Layer 5 of a small transformer language model trained on English Wikipedia (8 layers, counted from 0, width 128). Numbers have three digits each and are written without spaces.
Take only the direct path to the model's output, skipping the later layers: a vector added to the residual stream pushes a token's score in proportion to its dot product with that token's output vector.

Output vectors of the tokens that the questions are about. A number n stands for (n - 500) times 0.0035.
" located": 584627475436342518329698445443533612420625513318468566424540397633525548378553405314575513591453574282486553517593419569516721577542660400517494598497597471458379594224372446648575449386419442427661680441554324382408515534530408306440507394378517284569602532650551493641515497488284423412547551190594462569481311529577383447476319469576401569659579382586516395384555481450500500579438
"ney": 123358510515553560471772492354548484523460548564235516376613549403497433307569429298509571557313519543790659339527446425550461613434459554671611612561559445468324534536231465588291291574660568522446618414496874467391395518377364245493079393689618264508356656669616208441504601698248677383610413388577417596480621516492378490360397592689631553636219716611472536580435346463597499695500
"uke": 241628510363407679374488580571366567411805735549513492465554439516477569426590707292577500454481569625764518261482562575756637601427843375545521440410600396575665584223406619678383569515412562413377561407256536324458483473441565347453316466514510504666448554486660288457286392668488599297542428386525452554711377519551412380514521406629341465743417253655523492638590490591473504452315
" guitar": 317722515558580519358647432445428764441457546166542500450494542544573535476610446486397593185417471474540520188559442500585656605345518721693635574594545473607362718507471509453456457514411482298409552299585474306546313301503257451497342702661451400476637573378507463444373414631286367418472449609443559520477548476458494634461328484622466552676426486462520514534596543387459500562377
"ospital": 510577408518321485358525402415557674245705598431470606580534525853672452328509353303585515579567456330585697229599387582424716660403484433435415584308538522617303692450337589525593297559316600441541627473599283360502410628414439389510138585649640216609520608626790329605402408451476703451648405271436521576718351538580481580363380579571420609697398538673383481424396574472446503455289
").": 388606485497573578464531402624553663200558423397404668322387370591699480438556623414456514674622637379500621364384474470398480534320592727671470526409530463484425616478527552487477625532496571552777470417687722437528506380566618444323395446427500542746625404493521430466290605621418418528372701533556465618465328328544286621382480608354436290316349349586334666358691488510514500680625
"house": 207722315434466471379571360464752586575569565480508693624315548657523474364625431187664475408665567443700608576627352513422551645478705528547714768504648518444280527500563412564503433266522517336661559346654653575480460513530375434366260477575638448631558601669496556576500469500377640547754591481665487588527723384486573516402349418409577642613431527500416416453523361510351500690346
"retary": 479515275668544590432441500514511684208717333525619601719601463735575363427581570552636330483408643408605712232349447517701406682448634374693551658504588344451645744424403626431603399478559543399465518331398556264490546448221486223566168406489581286580696548525646410493263438518657330344638355374497607725480579815496520686739386472472524632678531343536504504340546480427468503653327
"ecutive": 310458371630541506558470450543370629277500410616532533339763447597602490682630758476433528806461496445461538147307431703570480645416529500659679691450668373556378644549389578626560479516665573375468604201471466319294206539256604356514025536522583415696526581541496513444465381722432504382511420425591387703613630679335400521546552452727508631575580319667552516372515453311386502281359
"ē": 300663341493394527435496632519333604202652547234410653453552392539497514255525360402570677338615513349592646489420522497833622637388443584604593656582631466533596500409437609373694360525385581440559366330472644382475606423500537473509223657494419463595710551678580364497407507618471274497522593446668666509477480644583383485474324589749379461519510411625689472415626596561388501566418
"iting": 631508420447402575362656660400470601314695660581455656577638331597650367697680567309366425330742608601555754384204507531680536459559401461414700651385584329462504630536356623585635590532376662347665546394343379347459258295327661317493137770626572391508475546394432417535401336776618500380537671351443518649553386330672553479310432455348337549487559550570393631373507691371391501612373
"cient": 375698469620443556272573602472309473436341551632437598486514500952421592557465390359731578314391473508648920361527514439832699725413595550419533587447580644477390517432292601504455407445404686435739557399578639484357572405475571305676224288511578383480707580660460565620326559653241600517716472451666403599694508633496428580575602519676401439653689408467402492345500756628279501525383
"icles": 405455377493388649212622472360490567235518614329402541540719411495539595620627435548581403631482612680492714327476421469564485528398575511648567735586585341535450420353330461580463321547387589570637470567295400391529569316260425500565078513490458655678581412470679385654580512721439408531416594357749338669283635370479449663334421468680311618408558482608392489345599595641456499437463
" Book": 368617505579406526325513520354423494500589514377617640595524419504613580555507509491427416487471435497513705424469452634681507487347439555586634623482553514679535419563511684609392352457248540484622433458347643629471532476479397391647300684602542427617711500603536448500514400584357545640628506420572422561412452447621458617511474495476456599500348424662494482433538545661467501631359
"'": 405533593530629327703442437646549528541543553416390539503436503415551275616480547388546358469546382430554437633533588495637621354533542573527512454432690396509674470500473521543374681551601404689680641503466679530613571653529475451430513620404455229468473396411472610291647454520629579670315497471442554495604578432629412346524487555536553417517261568520453516568406508483599499417528
" is": 469448587520500490377704406305570518583348473362311481443516295666429447558475559505601492489508331395467628612602519507484492498505559515589416390351490490390412394259488490440498561464557435540493531592394520461554467628537646459521576323488521457416516514460453483393611462628497360569464559481548432453474451505542633539488550620455479424420474537466518482549425402433576498727556

Output weights of attention head 1. The head adds the sum of these rows, row i times number i of z. A number n stands for (n - 500) times 0.0013.
o0: 571524369400431268446349590640587401394487623712561420647517546430536406588471320513514446559644660502434474570431378605296475407756551358521321530569776514409451542403445530642615445679505349442413502590645452684511506635408815412374363382486420570543647477491786395703514477494649639355434580176564442525666647662422480659498369534453331511630670694484683395692166450229409628371433
o1: 495509634497294411422670355457440357499303684499643717517348457584558679500124407640478800418511583420541509768697463438556656624381651668396586331648409493273392374476313530467453656542424391487800435424479422721632569411513340500465418520292534512681775335489448329506461484507159646295571534539762660387397458326565386504387472435646576494580415865467311531500731547552566669585455
o2: 516767432566598567367526567350382651309459453590568501547549689549408347679538621625663219576385414207503725847508481607421434252484513563586561679277594246521618345402484717762349539337655494501245330491225660430275509582329463556661566381387386374604748567534682507278544461226436605661499554689372620333527402449523716445499498265614665540642441466431538519404399326417469642333436
o3: 522485545657479707664467383383493395617543390718507493422430564354587656596690559617641507503411422549389569556539551535400364486336414372498573455682641448520600599484336552350367455649700623482385461428358639391415529292352626478555508623525501774287438429614384656369468600664394410307656429431654558581570503446356548463687470407553552528381671627501672507560464560484382355386403
o4: 722368487631284441415485590434463602363549242529541589432498343409512395682303508523550525560524440360386519470322296499843569577503573500381750419403590547369647267525537632484519622816380325778359419589472491517526431705328371527522809500532373449496600747381506574632475617608384360477523494436550491716309503519660637458597651425546391541539481462540511445286551525328539544504566
o5: 496545629392440568559371586446561374598516515444532617605610657594366329661594566433406608441501598360650205454335182532552513534361464309692388520525378599573703414780487433391328669349482710201478356606606348564677608574598719379389410447480389489321229558729571483524329565340730381406519355718397678559456298690230675585540518368425506495511534705350585505572384358617620595487849
o6: 444434617434591571429652636412619573455567789422613739449584393293463516365497517540321561411604511552511637336579532634730406729460404542478678650406681511725603543649389564346321563539291497553426400460532607460378495732398452561497484623610302405453713380544338356591619352585410677409319545541496370356346570429718405352604519481492497451416460537737462478489501352350598509772525
o7: 477439584510429523446600613533698595590479466622625566316312548775338392407330545536576363641488260469461606416497567618555464076583459654562278549418686514295669621468731641371683593554489382700543656465422194518426572477624465651343372300395405550448721741575642597349585608564293466339421535626311606361669569297359519463475422418377614456363558378468397447481441343516650277418608
o8: 347474536488271423275561443496372633239401155221526642564546461685519441357683498557655618662313517423322641249406375560393402593594574697418547495465549324592658532501614491489586351396476490493380672449622504472571463611525657499437640360601496506389502581359333469650709196244240605757417375383474528553597512575445745478431499643418358593257363563522409717402669310568396371716511
o9: 641432449484247529567722701543485520257603285440579494531642449438393597427542515617493640465463718665486407707742582272349277598541380602502604414341631481545672591496606557337445374503692469476340498494376239332807536529466567589482439459560330455528670405508518530561326471480441510341511618610279441611513424665417540581267440457663485331441633376621563552531418419556579860578573
o10: 582569688498363573342412597696619362562394510507435485510444418668596650284476434704546576472569459567455566528488503599597649582576484379404311602459697453504472697013444277381733526272544581489461656607688525732414439442750169478400467543334339491546346526508305666650383510352340458353425582310543391524465463527570413536333505369507558218450490310671365359472456336669639558523382
o11: 573588762555457417425379576511639580382403317480415261432598375484348426432526516610373547443508547534612639654570453471515399395592437748321473425345635553453660212599499578476485321608614613448492456461421750523466545527620480537259440698558460603542391561358390268455594523530622618566548671588584601441498614471534609648375480399434320256172518470469412752430620796603787270710666
o12: 517570344402490371544621359290425267434434749671284498623414587498525449490661395406457609236739528430553870530642714558462327575359526248450364577562339316466587539577176262622512510703695407762456790429386424568736753400817640420537637447365453423614376367531103439605479547459444461518615484449720571359692624389550284493345515276611499593397586686519648563622497448659448712482508
o13: 590598451470454385206503712501461392641573721692602609479573619579589395571474519668678788443262470646562790546386428537381381560552251433207652590506742465518552342638526592471570530492391639549490319678337618598591506381473321306360334661423386492679552479648394391291530650682459502681560332398612225669313292574615516651600562566417595651493580262501555837311382436488621194371648
o14: 407581344717484403504546681673713362507511628655377495572511574348382669622747508563454243373434358577604519552333360386511445241587454471485521561558571452643469458420712416237691548521360390482345551576389602488654553467461665718673505547748353509483336341524485440633479308450771554162276646572449498475469741659374397317411535609519495338553440585519645540537468528639490533432528
o15: 382366572387746613437344436624475461666373712516613435479513450575286524463586396369576346399318324632526378624513527538558538435221719514486491330626415380591409625605381394331475332560431535446571590309321488646691599418276641670432635513333494587542615501691506310464413521470292504516496438680390453500339401569613513474396540621423383396390791568491621559374389597664548450524551
o16: 546525467632529511414329492422602546457455648636429483520655470290518522521340638574676350532574496426534530632598576583369560604506491434419571508417263554244605583319476201523616537500445503461521623380288354608432369631680429413541504556343585377495616758642399453512290449596577633593282503292319732505611761240561401477249194412524587461506355352453592474430624468503631356582657
o17: 647488445382713484665339281519531476573473499329518574489345247385421398503305536447556415503433405345376385465578819582636463653747471626631209534292281461295505509354340218535463535285729538395489500510622549535531472338552413455459640552605429558637525614660469448384477394381526303284352661381484382454526322567373606526345683725443430299484529294590465619397424374499285472401550
o18: 632678383532265585624365665644325529560496368511370428602447532475378538604570177338262558450564261546587360591533558615390478511270485520567448484384557389408784451491558396437544490612636600446438463428479435491513485360496358634585483626462256642284469431737649574410341429552433485404554397465557471433414597642502769684541385456414577400590887502496518511466446535549370308492282
o19: 562351575374352561632520327484585660711526633509501559400560625486134483558690608629440570459483526295584465369583684464522187564726442689571410427300493438586467763430717431113551738737469563302367433515640638563575265492389520465351550310486506511628568475428491484304555640549345379405580627776532787359482290317688302601685676399424576492443409649532447019623664578484558543581458
o20: 403529568452395429472441473410709295368257609500358376409516488536407494523416412722612281507609522474486493483471709503393500514634496404401525342214273587716591411567494746466354445396501207510465443696477375384221643377562526595296687513317509515478520265622374643446528330535266545520377515506387366303396483599426544323300508632577390597597281491534375478326564497352398478386822
o21: 488558663337497475579524460580609523348410520587439525467374463578598565502543699408466632479394555603597470532599587437404492632424664622564394689402619622355682315375521309557512518358607566622542586682468447507316420690465474510472337539588597547598471521664468333473560553398489611460515539454536525345351375468712337530634579272321430560608664557666532475260672572569359737316645
o22: 570428598441645400503244328657505551810431601417641190508484605313474356645448367557389603587446337490495739553365603414677646372660794478554512412774461692469609326602471827165290252429463423519212633468763637398522554568673274550320475725724585315361289247373280630540446565595448632668268376459298665664312701507622421685337405305692557634630428472350550740197517628425554563384372
o23: 364161500325690335441548597655659214612529569452547447533371370362601545577702188578498449409516432462409525555472499403302554350530686277577548624481340397433466497525605479513592506548449578579574371645427319488654687434609555407306610680351560368453249787627528765418485348569645512553534673571626315483556381667639505462341501443516584521251534380601576724257550316451410381604631
o24: 495843360307473452370454652457590503477493565469177444467448196537371697621658453478473434469466479356549334644341805661457350309525489448496606609609450427425441409335626631744578374396426535452299392617223528325406516380562324569785563500494549450501552486543396532617639457889729564603616502535541688652433499406526759383466484554439417244377392651439658480534407727724577713525359
o25: 506395516609177532348454679618457613552557379599468490627307528345610443648495579447257651651398371355542326416337338513500548661407558467331436528513569672644351566690431644660415384384602211594535407643426539487314520379420444381561278585526395540506364717538712605343525560569345550455551219634668443644544700571537503536495399372449484404470540393377607571344494562515389510535424
o26: 469488474429580302399603487562365471397558259742536599368340521542685161492419509515317697421451578635443291370565420450508621402629617529544652474365200334376575362535530512432292361649362380511423537398612559303539494241445681575451540528535284395560261574517636631631608448560370389424651481502387234505340438356416397525631620364502656528607594365523473568586579477544243356548474
o27: 582495643668456650583467357458716610661312323647640489731361298460642568456426444606484351570577507294591765468478652591395504459560618475481317448273244563503583717814685376590779364464437518383487333539444587592417522489375203582508434642540546383575377345653159618496659230509350272437693450601442574549656574423504436591465467400422695478411444488716378619251484508649356594176467
o28: 511461413583473328494360293486525459605450536661469596687490445537427354642616489638481358576596330341662503422339309356516411444424596252592561557813429457663655592281544532527452428565449655481377340434468546662524339568391627495628393375555773275476473279778684483287677406506467520440515749638482371624271391427358526817321565507348475404549386494471497630588477390714732545585388
o29: 228543597527636493754479430799657385476587295401248671648484436689592582697337662377632556498558667679617325644834405533464414560479535483684375735374352488484483513468386548409520582281305650439390329472666576471678402495591441402598325660840659635415614442548492660457542349276556554746365333488697454620742506165666535757452568460486373553584413605514457509613337436685523267470427
o30: 552429450511243283565540585521371704603488663426299445318550434638664392432367616648574688621387440353543443745803443346493550607676548388401456371430528437436531606453291682571746428472462229218468578499430635448569317502375409504632695204331482361423362516577621594640716314294643601323300733621482443410458473741455405459430414453529582269455591588504454345645475574604741231411429
o31: 703531660630520536418788464475746284228356620393623622296428560467618612699725494487270628367722491246644623415556540471735351314370474465576752544602192592474374513714575620552537418461510600511550424301484649336306416451477347751420633352590481586312582515535140385431742547766276368698526400784304447475407650571455744493611493517689378537370386497400469489502474160666608634626597
o32: 597456649534424348455624597517324391544654454367482530574624478652371462386288758380545362517516537423594577431497681603482449548666456454484556706665524446371496703247354445206545359667434401507846392451359645409310330447272685372509522471473564199401514286544343529513576442571397323353457411344684507821468357750618432780482718437313475342539673425602384309485330665506383279687516
o33: 505645384762247497717410571292535596376552498620458644624491463581599667258620349472525272672393616631251216609454346576346173440448323430197557837608534434475443351716554433602550550392176410480426655438514325613594543384262345618441398455448403636402334354355435300276510559646359459379275550450314326566462645641400472750318515404426324507551503539547373684479421678378589673271629
o34: 565315410760457614615468336614872434509549500692593772417524439791488157428449579563556297622608293609573478305399560595473495414324668428581364616495502700544362351560368649529468523553503546536776536517684362569508437452318694309745734572469702305516388518603270621663699393570509318448656607430390387416615532504442342411462559119627632603478456397429379602698564564634539492544613
o35: 574352542826235435475274505468432428465393475536712398468219630329538422489371268516503303599561673434495383553499390545445555397388401684274333481725323732505474614499433761576537384493470475384520485692515682845400514719657355571581759490439542505576468637310491428511324320445712439720521465591496627429438351556484636408556536523381326518399687604237578410430484266626499431582405
o36: 470410422545545565753486687452217527273553562272558649578594273554393580532602469593393638553380623575453521536422546655491710400437638518555450461563417613468581423607624376472426500685460423600441243429387647345542691467505589544448552837339489459568581424715685510328383583560562401835424501530555537600561545340601303479193445359481460339473447321622454527480631417522646645396663
o37: 491349547357403413428551468375435580497486599649281537405473453657630632387518550559543707582670364309538628828536279534415582371334386361621470390459419612473513428558468656539495553407573449556622334416322517684754472522521573439494590479607499397662647400615409627613442627315521363365501742389168290561521566619389579529413696594327547521423548527626412524583354665329438235530367
o38: 515441588617544415493583588502593556437547571482216460596304440491429278804586558688461395627674366483424547553371595545760535371390606614536496522611686299444433644800442458322294463612627691591553385484439654584626524198305702512584618515367329385637642437489449520193390655379498378553462636396374601652251383661399378519471612322433580101447484368270326588432476229542505616518474
o39: 682615690561651153410496326629374309496725399685443502528374532307326655397480501673611558643451341493473466375536557566439273612666496506385460498380408391331642748474474714442596569397412555508380398633583723496697540412310509463638755254554410543565533505502451400527619635351625556281478547437575481415411328437632581575484481355391456403321479461549453192469615600458513652561564
o40: 535567612434491643425594342562641577374472573641318310492478510368405649485667536378328527720302451721399477634600412682461835625602536677528441497246546540558619265631474753553616687471430398513576538543496355649369563529660407556810614532681582431645639366626568532415538780457495560566407378539392533511533504535401494635417493603555530458440514476442377632493551418491506368460757
o41: 530525553589589595453610646421465526396638487413575600368429470528396475213461660594445543393396698468709377469526695466358667606517569682640668251612487307260461342330462512452839722452598755527559421414340500690388454758527646484352658404425560326391518509373365519345556432501473401631523402506459332542363757668372435314508454415556449616518601334635594441429547492446563550435617
o42: 419517401508445600314471540502266334579607446520663415577609596605589675575523489640402551639623506538712289520647594594473498418485504587625394644683526384819486539583373498672544485532446733712669390349582362448644618527588522743317451488444453439463454473450437441589542487544719395586447606642375435377595493588635458264541528520484558414368578339628513516456458606465498491263626
o43: 608336372485699534397454795498522614492448636655693600694481542671506423440518415590433373397610578476400499376549623310708731434669501476453767631244380510714410546340393375310355593469623397686511404411431356399725498487602523415535582463539609472497351185627456337350398627297548500628499575569570489595690421632473569466327607665443721505592337559751270493441388641394586447229515
o44: 554216365568578500605243558535657397212394334440652671541597262677633622576543663700614438533517543423670749392656398564383486609307659651419599551681409495384730495562391619383560575345427510574489524401472678483711636401420696514661660464507608448458404535090748367448427228378450601311592543615638441544362546430722502421832547552494380507724363762536235633418404588714453373521693
o45: 333629218414248527681469360261418597471484599503573453583528472465451520369502740568492680521671415672560804586630677387440584519100549625271428438453749336728513586462528704509504440479426485476579654759315332556623387306546447414598473338692432610500488578507474167306462535496560625598486452693715486571578586353602545594797295360449657606696443739502420696541384434405346451575494
o46: 408691372438527414642413522593532494615522378452370440418407707364497607314393552728422577366449587606478295540435662437520300541337347458490398493532379744594417412527724419420549297350549601476536567293568428372479501695579386675562689571212547426350386457577585588551338575639594609393411526540452694643241511645429316563500632498420554439413535446362509506518527570341534256327439
o47: 342728374538511283688341514450378369394725716523639398491353449357491390702507599358395260324317477555634402453753722595341433466429481629373634446648197511554591610645460646469401485563522301456549418399532584517749509629398576453363630639625407428419550688406447448327622672486390533290363572560439290686623564616410702260535438094583447338688284423402316350754462601597583486618441
o48: 510713467763371419657780530414498489450350430392489500470509659624435457331590441532489632433525527607453705634410678477493273399686623329360373656491422457434459385513375301541533618525557679595373746689680368580297397630536447422604319496555786529427712669598463446604473546481580661475600738343574334447536538584502546250479349491643617499518679638501613340542433348437587274577523
o49: 587553672450416536336587489698481470627488396507451616457531557377367727530346373516590448478591467658396247513459350533459540616484462583340523474711614355563266458674566381374369552419451552370661311306502297478481521496447692420397592484706475418367468475562653561526559637390577543585643450830518394381603352445505298459618710447514479495561469361520445408624326531629450666431728
o50: 621423517272561381410365499376460664466471447641388667500474606642517541268625623307552283525824423515458529446720557617490676744455237441618370492502178470512506491801537742367568322488657655403579536726305645591427542465380431538460518670460679462525426492512586521528409437747635469679481339387741598689510415582595529499499503401470540697458540512408413477692626469487511668300436
o51: 181447339610470673391607463790592529398618612618399511509506607438607622318628484551667620390608423442485534681360638631688405417456582603467566451398425394448525629612575614409535533604553628424640547430704550591545471418671493382387445570390595525466643655387574371499431450519445585491336444533605650436385565638362455584455413610395514477476418444474513692603451722610653760424334
o52: 366491368621595214486476544511542602464596405467442572285457368462516312427647461433338643470338397568644538626546593544608557530371218521719614380512366570451315522631446461501584437434445397407443401752626428406664538526627595436481167678414486546372319291238464499568759366676476097441439605583646298480641538427541462560403429599493395376477661496619416699593454474525574583432399
o53: 510529593665398464676496503412347494499520437648392510746606614451386278513562381472621544498636402583669474657801485531543386634514324517417448544587395586550261393471421397251440448616457518346649537599401413579463632335650441637595242448534374761417521488482358507361458356623346578536438533521467383331311442859454501526442672436513501308580663465548743588336415402687562513624504
o54: 817310498506465835535383563500508550243462350715663704461455590629393508375483361344604437392549387469432414527355458540588510343501617431309488419496560399426603620597407271561461390263527488669534193754794348618321703541375406707544674582611559623633613298112363461643487661517453440564270730353475469724433244437442340710544615337522418206589369617538352567615619222681514431390405
o55: 559298478516086663629463608714562541505543554634565661623188402683487598338465589452571523488652490525520451667435499445598691787611604370430510239554370283294651566425418623564585447363418538474353502535515456473532626666236515563644556324444259627381439595468667374299267232480467718448546613460493550605641542293673508582713642539376388679503295462550722504482638522814461403534677
o56: 404372618566507553627778601412383593385349484360258485636584667335502431461553442690423520477454393565491627591510598664353441463587704477582667393451206507455335421493553372410440413575554558272309622660303400696217432679283465477621364219571385703302607534393599376840549589422596302581509436627279584604372605404442607312517562622591614388585635494470485436846580238464355352313449
o57: 520383653529652483412477502518394545545688520498571474585692510166499313585333482474111314292386545632447246407586648543575294500266550651678524603658651289390480460652647396492424597617473427669682606216492498556385405370503516488312126420529550552883514395603628633329367228433441465252474645455287406676580582554588459498486397530231661564780524450540386444595549603502664387512775
o58: 297477553750408632441363677472603454605359436371364334394661515497545375476597573668238508442557449709335498576467262640506307363337346652560471402399226611319268587474370554606630460681690330609468340445671429602534594492425486547484327316567454373529483315545350583480488664460636618466478528550517331593525495519531473567497474318427412475453742361334530557453611586679294835737493
o59: 602304527746410495472626409547210532796689748669384512593488414502411519658484666513616472288592544323610713556438259600390463474560501579466570437581188782520594615491624439552398473646513493693703640480517502257394575464481438445648606300322757374689516583373719627440441364417416517601524489503221608424462489317275365678384343429347513334615562531310306568450487437447419582461540
o60: 690425474512365543516635573577569419298319530488520428423467475562447607722525247552457777649620633339270525838554524650559561335872515424445593639493626648390269693665645348350504651391641446532675614579479712628455531532604471516222656414513398593384540472480548617422499549428447601331476426415526480405327412345412317415667420261677364658418695569497639710484592493538552278513320
o61: 579579522457361648572386653525411578413285427507334437634204607551277172400444568509521646393623629455641621442459653480529661455371523562580546570459364371568593484392395636486663488398332805365444304406618697247595545641523357429486572463813558276716489498586393851481322547269518568502347323491583576571608044357542439272475357374565491616413394349323523658549501676497484517614863
o62: 328379552416712557410324646733342298615396588415579328756450367594423539627498438712503458344501391301380341707378535375515698561462408588718338416387576574431430444425560345434286488267299240490293392639458363659490388530796446465448738821605478503396534385584369468411568483656521247552540416631521602594525365625459331516817339546542509479615603406274582357694580527521429546449578
o63: 452387202231398838442726445469362470406656637340393656565247612372370562501498625389471468407687594471426655456655585388642566241475501521401485505565592490634498602457536536641389176627566535452448494519583428625690762417647517428656553537387542436579484494576400347454552574395417511427353611673517679440733411612571413417504594467401545609545248413496547474390608377523508093298570

Each question shows a token from some text and the vector z that the head gathered there. A number n stands for (n - 500) times 0.01.

"\n": 379479527492593566555672499301482553480520356538479564401681581498454625347356589642500600475693459441518646474503430436620555518540671427543417423502535411505414605608419534433418610701565595
Which of these tokens does it push down most? "icles"

"ion": 487432645426484457479656566351480653574544484594584480439451457453577578466404421472630544482514477444497502486536529477526520589548586587494554525425462427480384551547435506532527476615468634
Which of these tokens does it push up most? "'"

"en": 491499477649472504521551482432439578583559448550499438474521483448459512402498576437503489556504476475500501514531492529475529527505584561564602536453488355495458517581506495490437558541503615
Which three tokens does it push up most, strongest first? "uke", "ney", "'"

"om": 481456668352473494456641537272491671554493482565609522427489472490598562515356387481671554507526477374471489520556521531563598581559569583521566496362429327476293540557392512485542462624488608
Which of these tokens does it push up most? "'"

",": 370483619569471509522492474363318605559537445518449425496548629400550446547468528570573646406674376577446479571480435383559437592553627597561629395420493496497388559506396511438484473548556602
Which of these tokens does it push up most? " Book"

" g": 497446411640538454600525485514448503526640398651470456502509516411465443353452547446424397510491627491564495437482491506520545565527618598566648634459424455446470538551487457555485597563474627
Which two tokens does it push up most, strongest first? "cient", "retary"

" G": 500450450610469505543580505370481623566596409537551460483534468403466533414437526377507472509532531444481504468449475518487513507393550589538629584450454382499474517541502489475458618508498558
Which of these tokens does it push down most? "ospital"

"aker": 508329529659564426709568598575476446556552317560417601493521405449493587329471688441441583489375417528682545462387513468422423600516545564431621537348586301553387421563509529455325432454508649
Which of these tokens does it push up most? "ecutive"

"0": 548365521447507394523543541352318442481465468596418515494399641422422535505602643517470528640519451583587508554546431476594463587616613439424638342393501263554456512480517635464419427421464568
Which of these tokens does it push up most? "ecutive"

"h": 486381496650472568452538501469516683456551406547439488596471481312399431513394564334542463569630603490459542613539666462409749702422634598634613518444494450511571632634449442415410583556576567
Which of these tokens does it push up most? "ē"

" became": 471526477512498450478581581358490532640518329483585487490506527443498559468454525422477553476479490449517448451522360455531438521455540595495620555379483463479389396484421504453556463492489571
Which three tokens does it push up most, strongest first? "house", "ospital", "ney"

" Z": 590437514559328459372700475382567656527560456476543509554495602426522480489341488431522465537593529571433530484511394470499578568494598507583609526414414380493401508567577435495409587556498529
Which of these tokens does it push down most? " Book"

"ributed": 503466503474392553520437570469436510513562535644422346369479555515512563497495627388582558531563527599399334469643408442539637498530668405582516444397442462439343502390447636502388356449516486
Which two tokens does it push up most, strongest first? "ney", "ecutive"

" (": 532408510522475453453614584378447575424495409483633499441486516473483526558449497484517625432608452471476528471437398481538506495404625558520533502448505405452418501549470504397435592564489444
Which of these tokens does it push up most? "house"

" world": 469362687350545450505710585267495640503565486623595555399448542491534661450431516483559544490578442436504463484491568515554544579573540531480601544366337384433355551556457594458497544579507644
Which three tokens does it push up most, strongest first? "'", ").", " is"

"ase": 480456516587494487501591500387415620552562452593491459478553589451494511456439531481489483478554524472458525488530479448516499547518559500538534505465489355480444519544543497507444519506519630
Which of these tokens does it push down most? "ospital"

"i": 381517393642497465543563528452526633618648387554406474436543435423454515353543636458464478522546428487523560477441523492457548615508518642569620693510459407558506548539506492508350534523492561
Which two tokens does it push up most, strongest first? "ney", "cient"

"ira": 400429492630520594507573465550476513590514339620402564523518423458402530440512653409553481552508514419550401594452566564418587573489564625626764418447497301547470515582469571469375432562541554
Which of these tokens does it push up most? "uke"

" con": 394486502509454517539566567423428571458541442551553435457432539423476454428487558476476584482644428537532482507496439432560504587488640535511520471446502417467474480550516513513547521510536540
Which of these tokens does it push down most? " located"

"ial": 430371492599549434528548584510548621441662492614489454475452439300326516345432576444515461591534598493492552541568482445456512540463558573515676578369388229511407564559522556535437501554472613
Which of these tokens does it push up most? "retary"

"ick": 471465523536439395521521593453523631519609439635501379435483563471486515499428525417574563561544526576421422478545427480520500477522615529535474598417452493432398575527439517502411498489455545
Which two tokens does it push up most, strongest first? "icles", "ney"

" Hon": 427365492551520419471569578396452572533537451576525552458502530418534522454498546549501551472517566454560483387544473492469490523539567534519583470418495353448437509516484542488509441516499578
Which of these tokens does it push up most? "retary"

" the": 426418558515529448627551519508420658542632367549487462496429471450496461464442605457426561424571488479481364510528433413548558603537516512561595475463496463488430466439495547518507386542462560
Which of these tokens does it push down most? " located"

"ina": 451421520465550386515546584391346553513502471578527472414539562420384514539433633505495607652597572508560519484522417453571547574541622536536598432425553310563447469549535506474352491542525623
Which of these tokens does it push up most? " is"

"ed": 574420524698524197628499512556455550567643388568519423461490393354479518475464534530527549492335584584686427519496524463524441489556559628465712625406416422495350515465451503494578499481395728
Which of these tokens does it push up most? "iting"

"hen": 451412546537550504485590569610409600370590356413488551362426442463407336480402630308440467503494405557525499594526468529502617609391665611457583624334400325452490623477508615441467532459414409
Which of these tokens does it push down most? "house"

"ights": 498433488592455430552502486413455653560565343504492513455517493444430568500473548464526523424504410528480421529475465514536463524423524643516656525461466432518394486500501563497510436522500535
Which of these tokens does it push up most? "ney"

" l": 539458486602479341552478549491511624549565377514441502454471500412525508372511566446451446591405563444526454455480454498386533555508535585570668656424405432540556576550593503489486569510543643
Which of these tokens does it push down most? ")."

"angu": 493415497512495378504568538437551610585541331553493526540504494432479516503415582450461531655516529435469441452477413471516525576485420528582529637425502366511436593514548435461369543483589677
Which two tokens does it push up most, strongest first? " located", " is"

" c": 590329574579346346467612535469440537491519463485531505399512505464445566447341495532425508431386381545522413489558408457585471470516342470574438612521415345394294552321589455493479527485550670
Which of these tokens does it push up most? " located"

".": 389396471510588519620598554347468549440639364571443550412593624464451634359459652690561651460678541521595530516499455437582562529594636457515540354465551408519451489578380586473411465661512536
Which three tokens does it push up most, strongest first? ").", " Book", "'"

"ir": 501451508595454478449664508415543654520528434547486532532467515408407451444420578411474493576519515551482525501512513519509554564457567590583603568435516386456444577589526442434386550539467595
Which two tokens does it push up most, strongest first? " is", "uke"

"1": 482354592523481511542665458503381523392420391544413548564433581536441615431648647659508498644544469523603594573516515395547541541439610419437579346411431208582477509559579638463449392403545463
Which of these tokens does it push up most? "ecutive"

" gl": 474453507564460368494541541423525650538558401593540436495469550412509485444421476447486491529533489515479514477503429485533457543507489571519517638423469490463450587524520469496474563514484613
Which of these tokens does it push up most? "cient"

"ory": 341384528527411450436585658384461607599509458542696407480462564502507559544523437515565603410477459575564453590445457400463406443552672551590472532400503422480423584623312464558595405605494621
Which of these tokens does it push up most? ")."

" bar": 505491488366516480500606535386528488633517244453523532494457534546579536572382535435530490585506562436549443449561292435479498611477363603641592625440471308510287543417422449411500430587588647
Which of these tokens does it push up most? " located"

"is": 465457617397459381446664514293511653601482420635618500430478542426602606524385449469530477559541512401502490454505460477500573527537520518551523571372434462526377540546442481494482527533509615
Which two tokens does it push up most, strongest first? "'", " is"

"un": 430474498451552430435644554289530581365533378544578542367473527444495504522480529491595514477610636346503477515492639504518487504446552459508509453465454441429426498446410589405521486585505580
Which of these tokens does it push up most? ")."

"d": 454461464512514437534512581438426543531485432567493486479524521386412486443473609505472498578545545551520543506507500453525545555525553492542579505418483322524439515543532553486418542534525594
Which of these tokens does it push down most? "house"

" in": 495551469443516422502601588373495489659514289477616470462477527459502531467431543411436540511487531437573438405552342404529420568486504583500617590409462451478377402451429501471551437492482575
Which of these tokens does it push up most? "ospital"